Layer 7 of a small transformer language model trained on English Wikipedia (11 layers, counted from 0, width 96).
A neuron's activation on a vector x is SiLU(gate . x) times (in . x), where the dot is the dot product.

Input weights of the MLP neurons that the questions are about. A number n stands for (n - 128) times 0.0022.
n22 gate: 174, 204, 133, 97, 124, 146, 139, 86, 207, 123, 135, 142, 85, 183, 125, 142, 226, 139, 93, 83, 177, 129, 178, 76, 167, 85, 129, 98, 74, 137, 96, 183, 101, 157, 112, 72, 118, 112, 177, 137, 138, 168, 92, 159, 161, 144, 130, 203, 131, 126, 101, 117, 86, 65, 63, 117, 162, 103, 46, 121, 202, 201, 157, 100, 101, 165, 113, 173, 139, 103, 65, 132, 101, 105, 107, 125, 167, 142, 146, 155, 100, 169, 112, 63, 118, 109, 131, 88, 123, 111, 86, 109, 66, 156, 173, 144
n30 gate: 80, 160, 142, 122, 83, 83, 97, 150, 159, 151, 151, 150, 107, 216, 113, 129, 83, 211, 167, 100, 148, 84, 88, 102, 156, 135, 136, 103, 127, 123, 117, 138, 143, 114, 60, 222, 166, 102, 121, 77, 148, 130, 60, 91, 105, 180, 97, 128, 102, 70, 123, 53, 41, 52, 117, 130, 80, 118, 153, 106, 178, 116, 92, 109, 109, 138, 135, 103, 41, 154, 139, 64, 67, 185, 151, 130, 123, 134, 155, 91, 111, 128, 129, 100, 121, 102, 197, 120, 122, 129, 157, 103, 134, 168, 155, 116
n31 gate: 126, 185, 161, 152, 160, 131, 71, 103, 63, 185, 141, 106, 111, 95, 138, 111, 130, 73, 160, 129, 105, 136, 94, 73, 133, 108, 100, 130, 103, 153, 90, 155, 107, 96, 108, 111, 141, 156, 65, 93, 142, 64, 182, 131, 190, 81, 92, 139, 138, 100, 137, 144, 100, 178, 112, 133, 116, 90, 89, 62, 182, 107, 82, 88, 91, 147, 86, 116, 158, 179, 120, 41, 89, 90, 157, 112, 108, 170, 105, 141, 178, 146, 88, 102, 165, 109, 168, 129, 125, 98, 84, 155, 234, 188, 181, 239
n34 gate: 11, 148, 97, 86, 128, 75, 85, 135, 166, 179, 115, 140, 130, 136, 117, 124, 221, 145, 149, 158, 144, 124, 126, 92, 138, 82, 118, 92, 142, 176, 144, 141, 162, 114, 133, 137, 134, 233, 144, 129, 169, 167, 109, 157, 191, 154, 77, 199, 185, 159, 115, 189, 81, 123, 97, 68, 99, 121, 113, 127, 170, 120, 46, 71, 140, 179, 167, 181, 66, 227, 85, 112, 174, 118, 117, 136, 196, 100, 147, 82, 162, 152, 124, 120, 151, 205, 83, 191, 175, 122, 151, 167, 158, 96, 126, 121
n77 gate: 122, 134, 175, 164, 206, 148, 204, 109, 93, 107, 129, 156, 151, 97, 98, 99, 158, 137, 173, 146, 138, 195, 114, 171, 144, 154, 123, 154, 69, 102, 132, 131, 143, 147, 71, 172, 125, 128, 94, 114, 121, 146, 105, 178, 82, 86, 82, 122, 144, 185, 94, 121, 141, 178, 142, 91, 53, 196, 182, 84, 158, 57, 142, 108, 192, 110, 155, 97, 165, 178, 127, 101, 127, 125, 149, 162, 131, 190, 113, 105, 146, 118, 159, 31, 175, 118, 173, 166, 204, 134, 161, 162, 69, 155, 100, 127
n93 gate: 157, 164, 120, 184, 135, 117, 112, 104, 161, 96, 117, 72, 131, 167, 82, 148, 150, 199, 159, 106, 175, 120, 156, 165, 127, 129, 135, 125, 134, 103, 169, 156, 150, 89, 111, 108, 126, 177, 101, 140, 78, 157, 166, 156, 153, 150, 250, 137, 118, 166, 166, 191, 82, 101, 97, 33, 169, 53, 51, 145, 181, 130, 169, 159, 86, 192, 108, 133, 77, 186, 225, 90, 125, 120, 155, 103, 106, 229, 86, 93, 123, 89, 137, 72, 70, 155, 188, 162, 206, 152, 144, 105, 186, 170, 50, 117
n137 gate: 136, 172, 164, 106, 161, 157, 194, 160, 87, 168, 119, 100, 132, 178, 183, 124, 113, 139, 156, 70, 164, 65, 164, 89, 80, 96, 184, 142, 188, 133, 179, 181, 114, 152, 142, 213, 116, 137, 155, 94, 144, 40, 136, 117, 207, 89, 112, 108, 108, 152, 172, 150, 139, 141, 186, 142, 157, 141, 143, 165, 169, 68, 137, 89, 112, 124, 85, 113, 101, 153, 130, 169, 116, 123, 104, 239, 145, 129, 170, 184, 117, 65, 142, 65, 188, 213, 128, 107, 129, 127, 100, 146, 122, 124, 92, 129
n138 gate: 107, 147, 115, 89, 103, 84, 170, 124, 167, 118, 215, 91, 58, 152, 221, 39, 128, 177, 137, 127, 111, 154, 121, 92, 129, 71, 116, 117, 109, 128, 207, 195, 69, 138, 92, 200, 123, 100, 147, 61, 136, 127, 156, 143, 113, 146, 92, 144, 137, 173, 95, 114, 214, 158, 118, 177, 130, 92, 126, 160, 103, 105, 89, 156, 190, 101, 60, 168, 80, 168, 149, 148, 164, 113, 114, 127, 128, 163, 126, 186, 191, 119, 130, 148, 122, 142, 170, 65, 134, 175, 131, 76, 59, 88, 100, 141
n149 gate: 127, 191, 63, 100, 115, 147, 165, 149, 54, 88, 189, 155, 127, 114, 114, 101, 143, 118, 192, 68, 137, 93, 119, 197, 140, 126, 93, 146, 94, 175, 108, 199, 95, 158, 117, 132, 103, 145, 156, 164, 73, 145, 92, 111, 149, 75, 132, 163, 136, 119, 57, 165, 74, 152, 153, 170, 165, 180, 148, 112, 100, 96, 141, 189, 83, 155, 115, 107, 83, 141, 84, 88, 163, 138, 125, 178, 104, 75, 127, 149, 110, 94, 93, 167, 161, 43, 100, 45, 127, 126, 137, 92, 127, 161, 116, 85
n152 gate: 107, 149, 155, 155, 101, 135, 152, 133, 143, 79, 80, 98, 99, 109, 95, 165, 138, 95, 122, 173, 130, 167, 128, 111, 176, 144, 119, 143, 149, 69, 112, 64, 117, 103, 138, 104, 148, 124, 146, 141, 110, 145, 112, 106, 74, 118, 138, 87, 135, 189, 167, 110, 148, 137, 161, 171, 66, 148, 219, 160, 135, 145, 109, 155, 164, 104, 149, 175, 144, 144, 203, 187, 68, 185, 105, 63, 120, 128, 133, 191, 127, 150, 107, 115, 121, 121, 98, 108, 105, 149, 130, 117, 94, 83, 191, 92
n154 gate: 130, 124, 29, 207, 70, 165, 174, 120, 111, 141, 177, 163, 97, 114, 115, 153, 126, 97, 181, 124, 193, 144, 189, 93, 154, 82, 155, 131, 132, 170, 166, 140, 88, 88, 107, 53, 96, 153, 109, 91, 103, 177, 99, 93, 175, 140, 133, 86, 139, 79, 75, 117, 98, 158, 177, 51, 152, 72, 155, 80, 127, 122, 76, 105, 123, 123, 85, 126, 125, 132, 56, 200, 137, 55, 133, 125, 45, 70, 102, 101, 181, 139, 78, 112, 186, 108, 80, 128, 200, 93, 107, 68, 121, 105, 138, 140
n162 gate: 147, 61, 101, 111, 143, 197, 120, 151, 70, 150, 59, 64, 157, 115, 124, 187, 65, 195, 156, 105, 143, 95, 113, 134, 90, 78, 155, 129, 159, 88, 102, 106, 45, 155, 150, 130, 104, 173, 182, 59, 115, 99, 166, 84, 146, 166, 114, 131, 107, 89, 121, 169, 137, 94, 99, 123, 116, 95, 141, 143, 116, 151, 79, 119, 161, 7, 105, 83, 129, 175, 132, 129, 135, 131, 150, 165, 98, 206, 160, 80, 142, 181, 123, 124, 151, 100, 125, 206, 149, 89, 181, 71, 97, 101, 68, 117
n186 gate: 131, 85, 120, 175, 115, 193, 81, 59, 109, 199, 142, 70, 121, 102, 140, 128, 136, 131, 118, 84, 52, 123, 68, 68, 147, 155, 77, 132, 167, 101, 224, 143, 53, 144, 53, 143, 142, 158, 139, 160, 129, 62, 106, 176, 167, 129, 133, 122, 127, 123, 96, 182, 70, 73, 130, 191, 121, 150, 116, 120, 85, 111, 113, 170, 140, 139, 138, 53, 187, 103, 120, 65, 234, 150, 89, 73, 166, 129, 45, 81, 153, 35, 103, 41, 141, 154, 171, 110, 93, 165, 64, 109, 139, 91, 181, 41
n22 in: 99, 198, 116, 135, 157, 151, 100, 139, 111, 121, 162, 141, 158, 171, 225, 77, 168, 125, 153, 154, 202, 142, 119, 133, 238, 154, 112, 114, 121, 118, 137, 123, 177, 166, 135, 171, 148, 139, 196, 113, 154, 111, 160, 103, 174, 115, 100, 126, 158, 83, 147, 131, 143, 177, 113, 124, 128, 125, 194, 165, 99, 120, 53, 55, 189, 159, 66, 140, 240, 77, 111, 161, 86, 111, 143, 111, 140, 154, 162, 105, 175, 101, 155, 123, 104, 159, 65, 142, 138, 102, 125, 147, 162, 89, 98, 129
n30 in: 167, 132, 149, 104, 143, 106, 139, 125, 99, 126, 156, 148, 85, 143, 170, 64, 113, 146, 77, 104, 187, 155, 120, 151, 155, 135, 163, 84, 79, 117, 105, 106, 156, 154, 53, 156, 122, 226, 149, 141, 140, 107, 163, 130, 173, 157, 135, 156, 167, 127, 131, 114, 109, 161, 102, 115, 121, 111, 168, 162, 65, 66, 119, 132, 154, 160, 96, 98, 122, 122, 135, 204, 138, 148, 143, 127, 150, 115, 119, 82, 110, 122, 181, 83, 146, 87, 149, 142, 228, 187, 122, 109, 152, 114, 19, 115
n31 in: 125, 145, 158, 152, 134, 111, 128, 100, 91, 64, 83, 122, 231, 101, 120, 73, 100, 94, 220, 109, 167, 107, 182, 207, 173, 139, 162, 151, 102, 146, 174, 94, 119, 132, 69, 83, 178, 161, 146, 180, 142, 140, 191, 192, 184, 73, 99, 158, 114, 113, 102, 148, 126, 174, 138, 118, 165, 180, 116, 125, 169, 132, 89, 157, 153, 204, 139, 140, 146, 120, 114, 145, 191, 189, 161, 147, 144, 100, 88, 156, 213, 156, 135, 93, 138, 111, 97, 153, 126, 141, 203, 135, 184, 118, 153, 62
n34 in: 133, 68, 107, 121, 143, 62, 49, 115, 144, 227, 93, 170, 134, 100, 129, 164, 123, 151, 84, 113, 141, 157, 216, 177, 114, 160, 124, 135, 166, 95, 78, 115, 136, 86, 110, 128, 139, 103, 139, 130, 102, 96, 158, 59, 81, 92, 117, 135, 146, 109, 108, 88, 126, 144, 186, 144, 107, 136, 135, 86, 135, 111, 75, 134, 105, 173, 89, 136, 168, 99, 156, 145, 140, 159, 122, 101, 134, 134, 157, 166, 55, 203, 149, 215, 133, 44, 104, 96, 180, 165, 64, 94, 42, 158, 97, 99
n77 in: 110, 85, 117, 202, 90, 146, 84, 168, 116, 120, 158, 144, 175, 112, 191, 128, 116, 204, 131, 116, 148, 72, 120, 69, 115, 172, 139, 125, 146, 99, 116, 126, 122, 174, 154, 140, 116, 89, 107, 61, 132, 108, 169, 84, 180, 110, 128, 145, 82, 159, 172, 58, 87, 65, 165, 171, 105, 139, 118, 116, 134, 128, 140, 47, 128, 102, 149, 176, 112, 94, 67, 193, 190, 157, 115, 108, 73, 119, 118, 105, 62, 83, 117, 127, 143, 168, 85, 98, 107, 168, 160, 175, 139, 176, 122, 155
n93 in: 136, 88, 125, 122, 140, 114, 139, 91, 149, 148, 129, 45, 97, 113, 49, 119, 100, 164, 126, 180, 94, 126, 64, 90, 87, 178, 88, 118, 113, 143, 69, 157, 130, 127, 142, 147, 154, 197, 116, 166, 133, 95, 119, 145, 186, 113, 92, 149, 160, 124, 123, 106, 96, 120, 169, 133, 123, 120, 131, 83, 228, 172, 123, 146, 98, 156, 133, 148, 104, 156, 86, 26, 58, 183, 108, 140, 166, 194, 92, 187, 118, 204, 151, 89, 90, 132, 90, 203, 189, 150, 196, 109, 115, 100, 192, 117
n137 in: 103, 60, 116, 90, 86, 98, 112, 189, 100, 165, 174, 76, 96, 187, 176, 121, 63, 167, 147, 105, 211, 96, 161, 77, 80, 159, 109, 114, 135, 158, 163, 160, 128, 73, 142, 113, 124, 199, 131, 143, 131, 125, 105, 147, 199, 174, 94, 156, 112, 190, 117, 183, 157, 200, 122, 150, 217, 77, 119, 115, 121, 146, 206, 95, 127, 102, 128, 118, 56, 107, 223, 107, 150, 184, 183, 147, 147, 94, 165, 115, 161, 139, 146, 144, 187, 181, 89, 168, 197, 64, 134, 82, 127, 98, 119, 83
n138 in: 115, 172, 99, 128, 104, 163, 201, 69, 88, 135, 196, 135, 101, 166, 211, 148, 90, 163, 116, 149, 110, 206, 106, 132, 109, 55, 127, 148, 132, 201, 150, 165, 181, 125, 133, 155, 243, 81, 93, 101, 207, 112, 119, 100, 100, 98, 87, 84, 150, 102, 71, 111, 155, 152, 139, 98, 79, 128, 136, 137, 124, 133, 51, 45, 119, 129, 84, 176, 67, 154, 114, 150, 89, 140, 78, 130, 133, 160, 93, 177, 172, 146, 124, 87, 103, 73, 86, 88, 144, 118, 138, 105, 56, 174, 162, 113
n149 in: 150, 131, 193, 161, 136, 166, 162, 134, 137, 133, 69, 110, 176, 87, 159, 87, 91, 98, 182, 43, 101, 74, 136, 55, 185, 100, 134, 180, 149, 156, 146, 141, 117, 110, 143, 111, 78, 152, 113, 117, 63, 103, 102, 124, 158, 146, 186, 107, 146, 156, 31, 155, 153, 93, 160, 132, 166, 78, 127, 98, 78, 142, 90, 108, 149, 182, 134, 22, 125, 104, 144, 106, 140, 104, 169, 213, 60, 157, 71, 115, 224, 138, 172, 95, 92, 151, 154, 105, 145, 160, 125, 202, 144, 88, 77, 103
n152 in: 86, 142, 55, 89, 132, 90, 171, 123, 188, 153, 121, 34, 57, 148, 157, 117, 59, 92, 193, 110, 164, 103, 131, 92, 114, 140, 178, 162, 183, 170, 128, 140, 125, 167, 153, 70, 120, 130, 122, 150, 130, 186, 182, 134, 110, 163, 171, 160, 161, 109, 159, 192, 131, 135, 139, 155, 137, 114, 175, 130, 153, 97, 133, 146, 131, 150, 122, 81, 74, 159, 151, 122, 124, 110, 136, 151, 117, 126, 163, 173, 106, 131, 82, 41, 129, 139, 126, 127, 188, 158, 71, 73, 184, 166, 158, 130
n154 in: 146, 174, 204, 152, 126, 110, 134, 126, 128, 159, 152, 203, 93, 75, 194, 172, 136, 147, 165, 207, 156, 126, 190, 134, 75, 146, 182, 173, 176, 123, 126, 108, 150, 153, 130, 100, 134, 80, 111, 142, 53, 202, 154, 68, 204, 135, 143, 128, 167, 134, 116, 109, 52, 106, 106, 108, 118, 80, 157, 67, 131, 111, 165, 166, 163, 129, 138, 219, 116, 173, 200, 193, 133, 81, 142, 141, 99, 177, 142, 86, 93, 90, 40, 85, 161, 123, 145, 184, 131, 123, 205, 139, 169, 157, 163, 135
n162 in: 93, 164, 157, 187, 145, 105, 96, 91, 91, 133, 154, 86, 94, 135, 80, 200, 117, 117, 107, 141, 147, 119, 167, 186, 133, 196, 124, 131, 181, 176, 112, 76, 86, 115, 139, 198, 173, 118, 125, 144, 109, 101, 109, 127, 146, 97, 79, 76, 155, 169, 44, 203, 162, 147, 68, 99, 147, 117, 102, 155, 143, 78, 178, 101, 160, 122, 96, 167, 153, 171, 92, 165, 134, 105, 94, 98, 65, 122, 147, 149, 211, 127, 89, 119, 100, 79, 96, 55, 164, 135, 126, 134, 51, 89, 100, 91
n186 in: 89, 195, 155, 106, 120, 115, 145, 148, 128, 67, 156, 96, 114, 115, 191, 128, 214, 175, 133, 89, 138, 121, 133, 111, 115, 75, 165, 190, 118, 139, 53, 134, 134, 92, 108, 155, 167, 162, 205, 136, 103, 135, 129, 164, 116, 186, 105, 125, 117, 24, 188, 145, 109, 176, 106, 125, 63, 57, 101, 160, 187, 163, 65, 97, 182, 152, 128, 137, 41, 127, 133, 127, 120, 85, 121, 103, 49, 115, 121, 131, 162, 158, 200, 107, 152, 24, 112, 101, 175, 127, 137, 144, 187, 163, 117, 29

Each question shows a token from some text and the vector x that enters the MLP there. A number n stands for (n - 128) times 0.053.

" among": 113, 138, 98, 170, 140, 168, 118, 124, 124, 120, 133, 143, 139, 134, 111, 183, 151, 144, 105, 161, 173, 163, 103, 110, 115, 136, 137, 102, 112, 144, 107, 119, 114, 73, 157, 131, 62, 133, 160, 107, 107, 115, 107, 155, 129, 133, 137, 140, 131, 93, 139, 119, 113, 107, 141, 149, 124, 137, 137, 111, 149, 123, 128, 120, 139, 149, 127, 124, 146, 132, 135, 79, 93, 102, 113, 92, 193, 140, 113, 127, 149, 147, 79, 165, 132, 166, 113, 94, 156, 90, 138, 144, 135, 98, 122, 89
Which of these neurons fires most? n22

"\n": 100, 114, 115, 110, 103, 138, 82, 99, 118, 105, 132, 122, 149, 85, 128, 113, 129, 131, 120, 138, 148, 132, 140, 108, 89, 109, 123, 133, 147, 89, 140, 126, 100, 155, 154, 129, 63, 141, 163, 157, 101, 125, 171, 129, 115, 126, 140, 144, 119, 139, 204, 130, 171, 155, 132, 144, 131, 128, 79, 117, 166, 138, 157, 77, 90, 149, 119, 159, 137, 119, 167, 100, 114, 120, 146, 114, 178, 129, 137, 118, 134, 142, 145, 126, 131, 142, 103, 87, 94, 126, 152, 125, 152, 153, 82, 121
Which of these neurons fires most? n137

"o": 123, 173, 82, 117, 139, 150, 154, 122, 108, 122, 132, 120, 116, 131, 130, 150, 124, 92, 173, 130, 162, 147, 128, 132, 95, 152, 136, 152, 77, 111, 144, 97, 113, 111, 138, 147, 107, 81, 160, 104, 157, 139, 133, 132, 81, 136, 120, 112, 123, 143, 113, 149, 132, 124, 109, 142, 137, 136, 111, 105, 114, 111, 143, 114, 76, 139, 106, 151, 126, 87, 108, 96, 110, 139, 157, 166, 145, 127, 166, 173, 147, 141, 91, 144, 136, 131, 98, 127, 152, 96, 110, 124, 107, 111, 79, 138
Which of these neurons fires most? n137

"al": 161, 141, 145, 104, 94, 138, 161, 156, 107, 108, 129, 134, 110, 118, 124, 89, 116, 91, 102, 149, 158, 120, 110, 119, 137, 116, 128, 155, 84, 156, 145, 106, 161, 111, 118, 81, 132, 136, 141, 145, 107, 189, 122, 128, 138, 151, 118, 135, 124, 131, 105, 120, 121, 109, 140, 157, 146, 121, 116, 153, 145, 156, 110, 163, 122, 112, 140, 149, 129, 71, 157, 58, 107, 155, 132, 159, 144, 115, 150, 117, 127, 134, 165, 115, 126, 103, 99, 173, 123, 152, 137, 117, 140, 144, 114, 133
Which two neurons fire most, strongest first? n162, n149

"iences": 109, 149, 102, 141, 126, 129, 156, 127, 104, 122, 114, 162, 126, 143, 119, 165, 147, 124, 125, 150, 176, 166, 135, 158, 131, 200, 141, 126, 118, 144, 169, 153, 153, 93, 119, 131, 161, 105, 155, 115, 114, 147, 174, 107, 80, 145, 121, 133, 144, 147, 147, 100, 122, 114, 165, 113, 109, 162, 125, 123, 130, 127, 126, 101, 117, 130, 138, 120, 117, 106, 105, 130, 138, 144, 103, 137, 126, 136, 158, 120, 132, 172, 144, 133, 141, 146, 93, 117, 133, 96, 160, 184, 117, 96, 139, 124
Which three neurons fire most, strongest first? n77, n34, n149

" c": 107, 117, 126, 116, 158, 95, 110, 110, 181, 145, 101, 109, 118, 118, 68, 142, 132, 107, 79, 175, 133, 141, 157, 158, 122, 104, 112, 144, 115, 108, 107, 96, 126, 131, 156, 116, 98, 121, 153, 105, 101, 134, 105, 129, 132, 88, 125, 108, 132, 142, 108, 140, 162, 112, 146, 152, 120, 125, 90, 121, 126, 117, 136, 141, 88, 154, 84, 136, 117, 90, 179, 140, 193, 103, 132, 76, 119, 90, 105, 125, 159, 129, 136, 130, 157, 157, 109, 124, 137, 124, 133, 129, 136, 119, 107, 109
Which of these neurons fires most? n34

" which": 63, 137, 131, 151, 81, 134, 114, 66, 168, 112, 113, 83, 92, 136, 120, 137, 167, 135, 129, 141, 128, 122, 90, 123, 126, 146, 115, 106, 119, 115, 140, 143, 158, 75, 149, 113, 149, 140, 148, 170, 91, 91, 172, 114, 93, 152, 116, 127, 124, 113, 136, 147, 108, 150, 140, 117, 152, 122, 140, 106, 142, 121, 124, 143, 134, 121, 167, 85, 145, 143, 96, 157, 138, 147, 163, 131, 165, 99, 124, 119, 157, 150, 148, 116, 96, 149, 125, 164, 171, 130, 94, 139, 136, 116, 101, 130
Which neuron fires most, and how strongly? n93, at about 2.3

" P": 146, 156, 126, 103, 146, 135, 113, 123, 185, 116, 108, 105, 141, 99, 111, 101, 113, 115, 128, 158, 143, 119, 154, 131, 132, 103, 133, 158, 125, 124, 116, 97, 90, 129, 163, 121, 137, 120, 143, 108, 135, 96, 106, 130, 133, 120, 133, 136, 120, 123, 107, 122, 105, 133, 171, 109, 115, 159, 115, 104, 87, 162, 115, 126, 91, 100, 96, 148, 154, 58, 147, 125, 174, 144, 96, 123, 120, 119, 105, 108, 151, 144, 146, 130, 149, 120, 134, 124, 125, 162, 145, 149, 133, 128, 116, 126
Which neuron fires most, and how strongly? n137, at about 0.31

" lower": 107, 110, 101, 129, 124, 125, 138, 122, 131, 117, 150, 142, 139, 123, 95, 176, 176, 173, 125, 124, 139, 150, 102, 116, 116, 159, 116, 132, 170, 156, 130, 143, 104, 77, 147, 128, 136, 129, 128, 123, 149, 139, 159, 130, 121, 106, 137, 149, 132, 101, 147, 158, 125, 101, 163, 154, 154, 120, 102, 162, 128, 104, 141, 92, 103, 150, 118, 147, 161, 127, 164, 117, 122, 137, 122, 108, 101, 104, 148, 113, 155, 135, 127, 139, 116, 141, 74, 83, 105, 105, 151, 201, 140, 125, 142, 120
Which neuron fires most, and how strongly? n30, at about 0.63

"is": 75, 151, 145, 92, 112, 96, 163, 100, 128, 146, 133, 86, 159, 117, 116, 122, 124, 81, 121, 104, 165, 153, 100, 168, 107, 139, 127, 108, 116, 141, 110, 171, 111, 145, 139, 136, 153, 85, 166, 125, 156, 154, 131, 119, 127, 147, 132, 122, 159, 120, 84, 157, 121, 127, 132, 107, 133, 110, 99, 85, 165, 93, 149, 80, 112, 133, 148, 128, 137, 143, 116, 122, 118, 159, 150, 175, 119, 125, 123, 116, 130, 157, 100, 106, 112, 157, 87, 125, 117, 85, 143, 117, 137, 128, 116, 91
Which of these neurons fires most? n137

"i": 111, 122, 138, 84, 128, 121, 132, 71, 120, 113, 105, 108, 109, 101, 109, 142, 132, 95, 111, 116, 110, 168, 133, 132, 105, 168, 140, 141, 116, 134, 125, 73, 145, 83, 141, 110, 82, 118, 148, 125, 173, 130, 171, 125, 84, 157, 113, 112, 111, 180, 105, 128, 128, 108, 115, 123, 144, 137, 125, 131, 132, 141, 127, 95, 122, 124, 118, 109, 115, 90, 153, 82, 137, 129, 104, 118, 133, 124, 151, 189, 155, 123, 144, 144, 128, 120, 89, 135, 144, 119, 113, 118, 99, 122, 102, 150
Which of these neurons fires most? n154

" during": 126, 119, 106, 177, 145, 163, 96, 155, 147, 139, 135, 127, 101, 153, 123, 158, 119, 160, 122, 122, 171, 137, 116, 124, 115, 147, 158, 87, 71, 138, 111, 172, 105, 75, 149, 135, 127, 145, 165, 134, 128, 122, 147, 133, 126, 127, 161, 114, 118, 151, 159, 124, 139, 107, 164, 170, 133, 135, 127, 80, 150, 110, 135, 96, 153, 152, 158, 115, 146, 111, 133, 105, 118, 103, 115, 102, 144, 156, 92, 145, 152, 154, 121, 142, 114, 139, 106, 110, 127, 98, 125, 171, 123, 125, 117, 148
Which two neurons fire most, strongest first? n93, n22

" on": 96, 134, 96, 148, 152, 144, 100, 129, 138, 142, 110, 145, 112, 137, 102, 118, 134, 158, 136, 137, 161, 109, 103, 130, 125, 122, 173, 99, 122, 159, 110, 139, 133, 116, 92, 108, 148, 146, 132, 118, 157, 125, 133, 170, 141, 159, 98, 97, 127, 111, 193, 117, 116, 124, 170, 197, 171, 126, 108, 84, 165, 126, 177, 130, 154, 132, 116, 132, 133, 121, 119, 119, 85, 121, 129, 103, 120, 132, 106, 131, 144, 158, 140, 127, 155, 147, 95, 104, 147, 116, 110, 186, 135, 116, 110, 136
Which of these neurons fires most? n137

"ai": 118, 143, 159, 85, 126, 126, 126, 110, 149, 69, 108, 140, 138, 84, 114, 98, 124, 117, 124, 137, 111, 152, 99, 134, 106, 189, 111, 110, 71, 109, 161, 103, 193, 108, 142, 119, 112, 128, 153, 137, 130, 117, 149, 137, 106, 163, 142, 116, 127, 181, 124, 117, 160, 96, 119, 130, 160, 111, 112, 146, 108, 111, 153, 117, 147, 144, 162, 103, 119, 93, 151, 115, 149, 149, 129, 143, 150, 122, 107, 172, 105, 113, 145, 136, 116, 80, 102, 134, 150, 103, 126, 130, 105, 122, 110, 153
Which neuron fires most, and how strongly? n186, at about 0.29

" The": 126, 116, 138, 133, 115, 124, 143, 130, 137, 102, 86, 140, 121, 151, 115, 153, 109, 95, 119, 142, 137, 90, 90, 134, 105, 132, 145, 165, 93, 99, 94, 133, 130, 69, 122, 107, 113, 127, 156, 103, 133, 108, 139, 138, 98, 108, 134, 92, 130, 119, 112, 117, 161, 137, 186, 154, 153, 114, 127, 125, 113, 100, 164, 172, 126, 137, 136, 116, 144, 101, 164, 124, 130, 99, 122, 201, 134, 100, 113, 135, 133, 145, 125, 162, 95, 123, 98, 120, 72, 110, 134, 135, 149, 113, 133, 108
Which neuron fires most, and how strongly? n149, at about 0.71

" were": 89, 109, 129, 142, 134, 126, 79, 144, 162, 124, 155, 147, 151, 155, 113, 152, 131, 130, 111, 177, 156, 131, 129, 167, 121, 129, 120, 121, 94, 124, 96, 135, 146, 80, 153, 155, 132, 129, 165, 112, 138, 135, 130, 175, 99, 145, 149, 112, 120, 114, 160, 119, 145, 144, 149, 120, 107, 124, 147, 133, 135, 116, 91, 151, 127, 110, 149, 96, 124, 104, 83, 171, 75, 117, 113, 106, 143, 104, 145, 107, 144, 134, 85, 154, 144, 182, 102, 88, 157, 105, 119, 152, 87, 97, 95, 136
Which of these neurons fires most? n34

"ir": 158, 119, 177, 126, 86, 86, 144, 135, 136, 113, 113, 106, 127, 140, 102, 129, 72, 97, 83, 97, 136, 137, 116, 66, 134, 101, 181, 145, 121, 142, 128, 120, 121, 139, 150, 115, 126, 115, 144, 117, 108, 139, 135, 156, 116, 106, 111, 116, 132, 104, 101, 165, 110, 132, 78, 119, 137, 127, 114, 127, 138, 149, 98, 134, 126, 112, 175, 93, 157, 99, 140, 89, 75, 166, 121, 157, 131, 115, 145, 142, 142, 115, 88, 163, 159, 96, 145, 108, 109, 129, 154, 156, 129, 125, 112, 130
Which neuron fires most, and how strongly? n77, at about 0.45

" cl": 139, 120, 133, 137, 151, 101, 110, 129, 142, 164, 104, 101, 93, 139, 118, 137, 169, 131, 117, 168, 124, 93, 123, 161, 84, 104, 100, 114, 115, 171, 118, 117, 77, 122, 175, 132, 84, 122, 116, 131, 147, 75, 103, 121, 119, 148, 113, 149, 131, 139, 110, 92, 151, 122, 135, 148, 120, 92, 109, 90, 81, 144, 114, 123, 91, 100, 52, 129, 132, 147, 124, 107, 122, 146, 118, 151, 131, 140, 119, 101, 156, 119, 73, 105, 147, 114, 105, 113, 130, 140, 138, 149, 143, 120, 87, 128
Which of these neurons fires most? n162

" do": 139, 170, 130, 96, 128, 145, 108, 144, 146, 119, 133, 145, 143, 112, 88, 101, 160, 97, 141, 177, 154, 121, 116, 116, 98, 122, 117, 140, 120, 146, 133, 131, 96, 149, 111, 169, 114, 109, 117, 159, 140, 100, 158, 145, 140, 128, 75, 101, 109, 128, 152, 138, 137, 152, 164, 144, 135, 138, 110, 122, 92, 115, 128, 135, 118, 135, 123, 102, 99, 107, 148, 152, 97, 118, 145, 129, 138, 125, 148, 132, 154, 139, 132, 131, 124, 141, 106, 171, 187, 32, 147, 172, 97, 101, 93, 119
Which of these neurons fires most? n137

" first": 113, 110, 94, 175, 142, 132, 132, 108, 127, 161, 128, 118, 126, 139, 94, 151, 147, 174, 132, 153, 108, 129, 131, 166, 103, 172, 124, 151, 107, 150, 122, 136, 146, 72, 141, 116, 165, 128, 135, 118, 172, 144, 173, 135, 124, 105, 131, 120, 122, 117, 170, 124, 109, 106, 174, 120, 125, 124, 103, 111, 105, 161, 126, 91, 110, 116, 127, 121, 148, 115, 118, 132, 127, 124, 118, 104, 145, 106, 132, 128, 149, 144, 82, 154, 118, 127, 78, 54, 134, 128, 147, 171, 129, 132, 132, 83
Which of these neurons fires most? n30

"u": 156, 131, 160, 118, 150, 121, 124, 104, 172, 72, 141, 123, 139, 91, 133, 120, 88, 107, 118, 125, 120, 142, 112, 115, 111, 128, 156, 148, 108, 126, 158, 104, 163, 112, 160, 84, 92, 102, 107, 121, 153, 128, 137, 123, 87, 154, 122, 121, 135, 203, 143, 139, 154, 92, 123, 139, 152, 114, 120, 142, 120, 121, 139, 170, 130, 104, 150, 124, 141, 85, 136, 94, 135, 177, 156, 109, 121, 98, 153, 160, 119, 142, 153, 116, 106, 120, 105, 144, 148, 115, 107, 107, 121, 142, 82, 130
Which of these neurons fires most? n152

"in": 148, 121, 122, 108, 108, 161, 96, 164, 134, 113, 131, 94, 137, 118, 176, 168, 120, 108, 153, 147, 141, 119, 138, 85, 135, 143, 132, 159, 116, 139, 139, 93, 127, 138, 157, 124, 136, 157, 158, 144, 149, 163, 120, 155, 117, 111, 102, 114, 129, 113, 105, 103, 132, 130, 56, 104, 134, 128, 147, 139, 135, 113, 161, 163, 100, 78, 116, 135, 149, 101, 166, 62, 97, 146, 125, 151, 114, 109, 147, 138, 135, 136, 71, 111, 162, 131, 138, 88, 104, 126, 141, 152, 154, 115, 107, 147
Which neuron fires most, and how strongly? n34, at about 0.6

"h": 126, 92, 182, 138, 91, 138, 137, 109, 126, 96, 124, 104, 129, 98, 133, 143, 122, 134, 124, 117, 132, 98, 159, 112, 130, 145, 117, 175, 133, 115, 102, 101, 129, 129, 109, 169, 100, 121, 151, 130, 90, 118, 114, 102, 128, 177, 107, 97, 130, 135, 101, 106, 101, 111, 142, 89, 123, 89, 108, 111, 103, 150, 90, 144, 114, 101, 123, 103, 118, 84, 136, 71, 73, 124, 120, 117, 104, 120, 166, 137, 147, 140, 165, 132, 96, 104, 115, 135, 122, 168, 144, 146, 142, 135, 125, 131
Which of these neurons fires most? n162